Layer 5 of a small transformer language model trained on English Wikipedia (8 layers, counted from 0, width 96). Numbers have three digits each and are written without spaces.
A neuron's activation on a vector x is GELU(weights . x), where the dot is the dot product.
The model reads these tokens: ":" "4" "4" "." "5" " |" " " "+" "3" ":" "1" "5" "." "7" " |\n" "|" " " "2" "8" " |" " " "2" "1" " |" " H" "am" "z" "a" " D" "ur" "s" "un"

The vector x that enters this layer's MLP at each token. A number n stands for (n - 500) times 0.016.
0 ":": 493496326447579517550477632521398633457517386484551528534468523446413567577539433530549461434506337439546496535409348504612493397482408477207406624614612508517467294564433681492508530477384373506514494463594497486500547591426514517599496653440428418661687540453456349486526847608559381505
1 "4": 494479339448558451444521669552374518454511452612558528534541467465504553585477456566601487484414322437479428511436397559643510381485477473250387566479563473531463293552505705471418480518387465412411511397508544449474527674468529533469460655521408394656618559450510429484661964600486435536
2 "4": 543492377513574453429503640604275517424553356594495495517535455410528530578441498659616473445392370459449530478454429522665598372377525536306481549520552417514499266495466589463460491489253478373419536407457630490457557688419497591470452591514472472643634578476537431441675925572505396581
3 ".": 535452415576511466424498723583401619369482412566554592613625459406529550619420434640514469463391280507548458498420367545568588369362473520358512583568448435439543277531446705509472463487065459524476599327482557541515582544410535545546518598597419524558660504388471335417636783540544451610
4 "5": 465439312482701520420462756576481518432567479729538534465569480527496556565392472654594469548479309398455385525393462507648451362523515486370357597450571439508450318557381699571403512521207499403405566335574563498452562643462581439498522559480397403509563566499552440459635865519430490569
5 " |": 484567382549677496413391617545504495390371424611518552487571580500628556595442531567600386456493440524383535443342430497643525454273427496367413619543558426435456244476399668555558608517110425444478538345584581547510665616418529502470521464414525501479734582568426281452626743557549449589
6 " ": 445576329513725505500463660497570517388424395544528617491564472499560596694431525609583591420388320455500401470401523550579485427366414469326335586482388479446475338492381709602544526555169477523519591340542583562529562652493543532364542503462463482535591575385463389455550854532576387587
7 "+": 490506376392592496395509598449508545463414367612531596590633553543432499675464596563567525495468380265503430540351507617666434476489465342252395623415568518497573264499440831511552442609302393477447470413557502575477443614493546520433596509517455501579594459460447398486664791506519358610
8 "3": 530562485456578624498486540544443511416662334624563406601738511413497470519460590674631411510364384438428473462401420570662566530426532494297483516381596484504524339585473640445567509412505412334378456436355583521561547617473603525373491531400466380616575513450555452474694917486405432451
9 ":": 550562454500451546410456550616373557422512312538538535650736454512412489604471569694576342494460409435447586531437368555704652481402546541288532561487534510398545236536434604442698547442170435470493522415369623542477497513357503516381480512463528563564701460489453388426609796470520481565
10 "1": 481524365407551494468508645592430519441581376575572433586775478399424509622403579668661467534403274445429437502331432529668549447525603537406432569445576541490546342611397634484471482400350514450448510415316560473537440554481675390430550543498459445624553530421578430490593934462455488509
11 "5": 494514407462557530451506642598344500439599331641551429540669478407468511539410561663644456496494323448435436528390426527673627427504581535400446573454577536420560297617378583505517473443297496430413479413305600481508490588462612439374541566492473452572572546459618422473676953435426480556
12 ".": 459516464603462545394497631570389615372464343577563507675641495427527535561416541696626468453413294559449488507406378578587684412352522551350531574538505476436523286542479638520515463486108457464454610385370613605568587529351571479457574526556453561462603460416485319423646814442480511608
13 "7": 461443367509658557495440721599445550433532469667552463542694436477462537558370550675613403555501277458457359578365448451630562440514593541402464634446569493496496317601361629590425469556233427371388572383466565482469509609455642404391558523465444450442536565489633426449638866423402498583
14 " |\n": 478589431622651512489452538559434505369410375607484536557654643391529569565435549598590480430492353532465530461344388547642557453317481403366480612570544387404569266502422572560560602478069377526486550384470691539537578609446591424369491473437429543421629597545511341490574857469527516595
15 "|": 488479320426599422476489652495485598402409500519532595576550576395536615587506510571498456445571348492489483423336417445567523446292441476178304655555552478493514306510407734515529475599404392515507477495494622473467492592509518506465503636545469415633681532510474321505555870538572426500
16 " ": 467534292451651424505560702481532529433377487472483630498651563446498615693559444574470528479495355487465461389311502480527525448349453482228274513527451427492444359566413697452584507684322456544484610461427588523519491631591537556441492607551505415566481495446504439448534931588501385528
17 "2": 452417300498571377384566694567408564420482463566510511538646621428492613692459505605507458551484401507437543424310525478599602370324549560260282482500571447483500287527391638392556443586519468461516548467413582577493466646513642592408465622526533450492505439545540480429593879627373355514
18 "8": 469383368552564436410529729589241565488442462548477482467660532424485526662459522598523434488520367533423545443306477450615693361323620601371375528515520482478536259567421526393542437645438442428456523498386624509476485630480663585440497597502513438495524467549519478400609903648475365593
19 " |": 580443418487518388357595742580515565414333483451494579537647585398532602638433506533545392467508366533372502422278394474618601462309546505374321509596560472455498257497460606428605453686299475583445538444439591452502476586505568477444587630532555530474667508507518363415534804631498319579
20 " ": 468544360462623453490604683551541569415396495417548658526644477441522631679463464579508520382441295482442451425304487538550541491456471545240270501539377515491455307602469634503603489658365532532445562444386573497528438615584537520411589622558489452559502483378544485425508858595514307483
21 "2": 444430380497606399379540674530496539393594475588666539637661545494456576658370519624520458504412378467414487435354523577571524428437541561222309469492439555539467215564494648451552384563524488367438454507439518566472448639541588533441477659534501473551528464452582540466492803623441239536
22 "1": 444387372634564389367484669533270508419578497596586531554697468456432468601443496625541460446464378627407532451381491548663535412416581599311459496524408567556480330604456515420584424575493490273397533531387606470419479650540630524496516623476482541565546512392515478380529810651445289621
23 " |": 535383429578452407360530715531486553394425535541535595585641523448466559587384542491530380457543353570383452487354372536580543493368548486331360529582496541444552266562491578457644441670291461481390542421404565471459494614567521474475638634510567546523686519425494344385549774644516282652
24 " H": 440466377546577543481577636462735589456479436571431617607626469471492657562433505557570469384402341513442437508386310573567412467478422563224262499604541592452557350583529619551573465644279497499408569446476564427469479617558479480511642641524387484534542445457462467496481868530439371440
25 "am": 382598361479704604435515661463609550490344491668544636708557503562492494521508576597631334388327422505474541510383335502539364440545505420238521538595537558473477242665537545564575514691368462315355498512508482553396527624439582513505601540514397461467559444569426445476612723482374482353
26 "z": 413627428458624460558332684416647506404498561459432507559682522547469556442518441543686482368357433447370560570343288541565484504584605488359476534552630478420577260593483578570534621566337415309306423506545478504319634611468401491627645483534579480457497499519578540431674769438497477466
27 "a": 442720404532546510542390602627581558417525495477485584604554557554474445513520551533575359484305556448430505485318234534476409433545543490292463478553506434544415222561597746569491556631141484321386570427601479530401621664472462498593459461516422412474502552528574467605561728511618492453
28 " D": 440513354530595439489514470507668510465518496468401555585771516577476557517522484543526323424375482417552527516366363592428504452462435566274425484514424539516445181572467656550574657497152419269621474384618512418448603569480481652512573535560364479563628480524599600491618831475622433403
29 "ur": 409493392480712525396639532567391559472494479538532525682557505589557567540588489559508535537349598337607579516513363452511496306272531374275533499570475354389451202587535638489516563511417414366434362400531506522498418633458510618435419557617509352655625386488527588536533797458513433477
30 "s": 508662448415689477459628645573420460486435447429506568584628450570456458518524382590499495562212505427572529538404332406583504375359627520414448425636384403513566192480391648464449645587356490392430523501527592377423418488521509580702493548578511419636627347429519469449641782540562407556
31 "un": 551600375424526418359605642571298639460533506464553429567699405515496553483415409505502609521237469417604447445379339469482459357469648505387477562574345350500409209475510660518411626607270554425454533365589601463458465544389625480505543527602523477650664619470593627506592693525663396442

Each question shows the input weights of one neuron of the MLP. A number n stands for (n - 500) times 0.0022.

n183: 421410413631410441653545634363563393585377570189592599748481585503490504598485444603497533408557450397582489522594364644648620499417519408667394560468698345677518557448348444382412423335678391462603308698483524430574403470713276452503647341500709451712521555512434561515345529216631411293
It fires most on token 15 "|"

n32: 635377307598466563686607296475371499705472426411637720531520429592610489523541580587795393563343520519673567432478436312533276444680497322681538414547444358494197450583274345507650809475721357464505688454352496357416514613463659324440572563530625498358522529605452641643557349530736656508
Its two highest activations, in order, are on tokens 31 "un", 25 "am"

n3: 545337357622493318518424548502609541770517571541263479536385601609448401735544391304537647288604401220351573547617429483576549609592840780372714462595658261573520577569501369610548518387558435701377466397465366530630468611465661225541402301388570406445368474360439657658581618447544633526
It fires most on token 26 "z"

n6: 616310444464380449729428354410843496556495454511562538576418296565565310575360336199640733669632461316460770350392735746359460700684685695171605521674550625499478538417392596485438304375561441588675495474535585524437454540348642582440323421501524526259548582490592604359605538454361565548
It fires most on token 7 "+"

n127: 317285109532598745417342401509308375700491397067550379567527415486624458529626422402600673474563320596632595284660652661378255617639417495582474565488441607244608577563726471456619481676409824544571543400484296598562283229545699586561509515472459363640511689430673558572618433381320514392
On which token does it fire most, and how strongly? 31 "un", at about 0.24

n88: 610388543581624679557338334280350726532204396408431605376570541515508369359423526588545437363521456559557393473498462483441551611356519432553459539445397443319490445499403496326396579572499645534452430540312615382626619166327553574519376807501505433415439486535729456478470350632547548727
On which token does it fire most, and how strongly? 18 "8", at about 2.6

n120: 394469427229475569641434507647495621511404391397533652437480586383612535583668641212607457430774588500263446488347502288551409505197527569447389747657465584591415499541320536601768412416563585601408537728551291485445605509464316558610554434383631428674728735475415307386300387429653649489
It fires most on token 15 "|"

n64: 513645289485456388762496463234233601537501478375694549491527425437394753531508561498564526319748399382492757410728288593346605365546342396580644429568476693503498555486387340613651672294502259837536524847648451717692552356568552570536269723304513226516461672335558546534369468589633260360
On which token does it fire most, and how strongly? 0 ":", at about 8.1

n191: 713649335495371547221520542519667386443743423409429392457405388442519516501516610568400824544525380481475680779705566662222470626550301621523211341433665469360353405419362449342526233534598538445312352426775312630468545615616577299475490719448773576337412731634675658608566371669349545440
Its two highest activations, in order, are on tokens 21 "2", 17 "2"

n51: 546325549338489544538663478713379330431327631475806245666648406559721457245316519108397322344258579323439531415396710382458421632502489684519499392148602594745615629413668685486242587510782355563352640611583451297589585777576377401537604406471310668667396543740503473313610642549420727440
It fires most on token 8 "3"

n128: 661477712376065688483492454526752513341464441622539356533604390627466575379523441532374476307573449503459466401579547475547476412689411450534297456256423325348339595428699601606468440424565468388663518574305418767664407544529786514569625573421466648550622581502641235322575444617393504637
On which three tokens does it fire most, strongest first? 8 "3", 12 ".", 23 " |"

n83: 645305394335820425597605548335736564600437320510426736277856396455454673280535471383264564418359531358426557481369578510554517450583330492615601633497431608526412350509497473399509408340603616485584490403216630498474671488462605463506473445393547425455661549250699729492526258603458651676
On which three tokens does it fire most, strongest first? 28 " D", 20 " ", 31 "un"

n164: 423285539609353449504661583561548497256554361525304489565546546478829703415588242525440463515483223388582464794455695742556252461571662591550592469109500505634470468614563356373472696382603523661527138646705607653394279684615542350589389322308280725649196653733429592325538589389556523559
Its two highest activations, in order, are on tokens 4 "5", 10 "1"

n105: 556338452418318456379509448623314490396494400457517340485719693432419616530442432436482637575396604615462639603612491541476708445266661477686313505616398383454449668385512495456384523310574444507375432478371465829755315609418436189646431787100613394426527502390519489436534407728573592255
On which token does it fire most, and how strongly? 17 "2", at about 3.9

n144: 600650658570348631477742464076402522329551620439361437501576484589563609752666210286541667669423447608351480612554671506582564326508554265530306444495527242377276601574674536517523483573597539617475543615496578594553627338222190404357462572615508519399420415424418233392556513525373499359
It fires most on token 16 " "

n59: 600821360482420613634374280538283242455366667455698465587575527416555553641534569431518400751405719485581266700382488606721336635347423723616514435245763375501339362588452457538463539744653276556529496614614260451449381401348717512422320735691519556442288529498463655379433438592454565695
Its two highest activations, in order, are on tokens 17 "2", 30 "s"

n179: 438506669493421609431401547437436450598507564381371519625334585291242395555396819549525472486651761360615454416330545581485441460299657452441357459467507600764222371455514711534658633514606591627436536388412522464601569628291648481816537562379586524598535533565554255570382259324575465542
It fires most on token 27 "a"

n53: 696513424518315759591510680391608681479594502390598580382360523528465522335600597379393291643669407563389500578545565297458526491431314356637571448501633694523386329328555556562620511231408408691686594534665394516356516566711621526501433380593565334476564684639562352529498413343438237374
It fires most on token 0 ":"

n113: 517389293631442478472589534517430538698566413650624514495370216291703518694712387294292700370545572283443586514446388363585670579181329701477586359595619375525697544749514335807674315476576398541664485596528313610564470662529262379529562350687413624446361531528394488419548539318466787404
It fires most on token 29 "ur"

n119: 627568456643579347639479482540466459501455562474431860450329311596526514402507670595388439386479574455407612496535591626583507369225687246443530331619692540415245535384377581535567588506390165689462549572516338582553502607503771484476574621489360577456501420448355511513477175517539477534
It fires most on token 5 " |"

n24: 408442444430548572559317558375548582851584502513372360269647477312519471506555556286637535562480243593427430696379599462705746734332448590684527533282331447406633599470856610520397636538403461356626470554518348448826526591383531588633301618404574579509471624351444474493263438312440295089
Its two highest activations, in order, are on tokens 8 "3", 10 "1"

n156: 660335491635491638557646521590599531531269593437400390584509544287555321685569474454369626551685504441638330478404597508576471570390539418700575380571422437552412433354482538459514427496499471544640540565498350423612645556296446582603569499442341321461679432499230532585587464477342580625
It fires most on token 3 "."

n162: 408381385425573297684593487435302610562490585486389573506420706193338610479332439568423488582345314320553183479434545372671661320829795638718383430286610697676544730573590445473465460482758581472168613425406564379470317673324318613674589620473467599422795511414575495404542364421372892387
Its two highest activations, in order, are on tokens 10 "1", 13 "7"

n104: 441550491692495593490653518395381381346200361534318429498438409578576746814533762564349576627533535403626496689392541481509505386690473773662622644414340553277303243504669473524622507517675654744454491664575511592429554607529219500265498653434199767335498531247502241568585399419453486299
On which token does it fire most, and how strongly? 6 " ", at about 3.3

n110: 641424546703442486542494390416928468559493471507650430464303384472336624389396452441605431785537538561706400326617614522503533440631595601392250506657581534371438349601303516576441359195504718392585498346611499548582679436475389252536446710560727360517460301483407214365629406521554552429
It fires most on token 4 "5"

n172: 438498574396575455512320604485459422513377460622384569598654679537707369413395451575466579483432564502447398583397492583374557644637599481738596393661368420434381416195518384278420664569425584367168470536385353586531402599718445546313628567463625441446574644575610560656607351612459523478
It fires most on token 26 "z"

n5: 302637442469626582473480543357536527436419720559336559620362429523514574273247542388556467483562418255440533523661383595406478678262481603620657245571559448301270581411744693627528488380455402660681572434554386358760576392390825594673532680553522591593466150440610404524386568315319437438
Its two highest activations, in order, are on tokens 29 "ur", 24 " H"

n112: 717287544513421495597572550432521254287429544573503664540446689667265750312437633402599638492529390478619733443364539612664433345624437542618521447331613664429454391356474541520381551573656593360657510411627417618403412386395394446561489655383558328260386506580365530518677526408589464632
On which three tokens does it fire most, strongest first? 7 "+", 26 "z", 4 "5"

n185: 479332546736181466636499482451621528657355456544360411481561565613455593300490610491297562179573504386584474453681546488409467323538596579525299697539566431510338484366505560480512609599650524508611518605360538540540458604527417414489452465477505768498708374618282656324603645177669495192
It fires most on token 28 " D"

n36: 310290594670551629527556307581345523637354492621534661583565518612731659559474517349385419398595415544892236594643436325517516473577414367714732403364512398583514437655583418637503632437632655508564521400319423418459489470439453572550400802414296412375278476535396234483286655392332499480
Its two highest activations, in order, are on tokens 29 "ur", 25 "am"

n8: 587481585534675358555465369517261518622406375279562646498398782445510517645547501244405435484558568449620499571469733517582699566463508357455502458577495339612509568426557397338530583223286592509341704895290431424311502377439348488362729771108297540751440607516469364574725271590562739624
It fires most on token 14 " |\n"

n173: 091499525670578532492497400454208577419495189409556622373547227504471330637570635422578448544523500547716530430572818549477527564430493264670430433737509371704440521395440523369476641275308340638399530761362562761563622311506635046397453783734466425534655679686450548400386308497394355404
Its two highest activations, in order, are on tokens 14 " |\n", 12 "."

n122: 522550657558464532566438736426482237475091624603442358401525506477605489516727480771306616503565411352683345681487629650535269360456404744636489595639527570403361706568436496507467402589636740641867473460434603665244495441415601486395639666340568721593536254459451403089672263668324319396
It fires most on token 17 "2"

n45: 637475353586426506474556371395411717708737417701565690517470563270475489470674663237672300553395482314513524507434621687644487595536580702647601440389507406472530545304416756488297516692629409517112407449357357590575606529509355659466391600332609634375339490330606638302577503693528490306
It fires most on token 8 "3"

n29: 363468388506566586243526387646418513630709482457578399412171610397315299806594366171707632595414446503425489669329559567698598392632608364500565485650538374634407766310630329646465496408392651537347505567423339620597567649578461542565319651626448626436237625484469338188515479552530548336
It fires most on token 2 "4"

n74: 575497294715379545638515522226674663714323540549573458377329574490325710585537550435373369743431490344639657558628482661594316592433703619535660363692761615326598510584343505540510407456559602282402482432194693343640282506311256609595384456396657369454378654569533522679606423463445752238
It fires most on token 25 "am"

n161: 444483565775442441659440365628405729438432243430583569617433481474472458568301528484427482763333434488362356618681356492449234495665514455414538381582526192313671767444606591382262387561454622571401451561418750532773385607353535613448523632483451551534577453671770592528270345622538449379
Its two highest activations, in order, are on tokens 31 "un", 27 "a"

n68: 522715584585523406389357547293320372447504422408787512382388291157641828544666269520424763689491825524275528440548550315517758535531601695497647294473544574710596662482573353344483403430580387600564516591378437296421444523202557693250696547355308515580719402366606368574548435359569463469
It fires most on token 2 "4"

n160: 578585470574564633374434584411852433510510424379446441485477495582400676459596552254729538500580657342417374536283359652232384517349643865532587249513502494499516701233661487442384286654510586409430545520482601281668518499444435535598621532494557426544545461491380276476568546482586639527
It fires most on token 24 " H"

n133: 617697768360333596145236531605389546544473577340328385817650451504565288397457512565332472275627385401408579847350534292302390612515302650647284520412394584313579590526505650640782627356528355556533593474394408655405517597568543662660540463627510451741557532714433427437421424536253621542
It fires most on token 9 ":"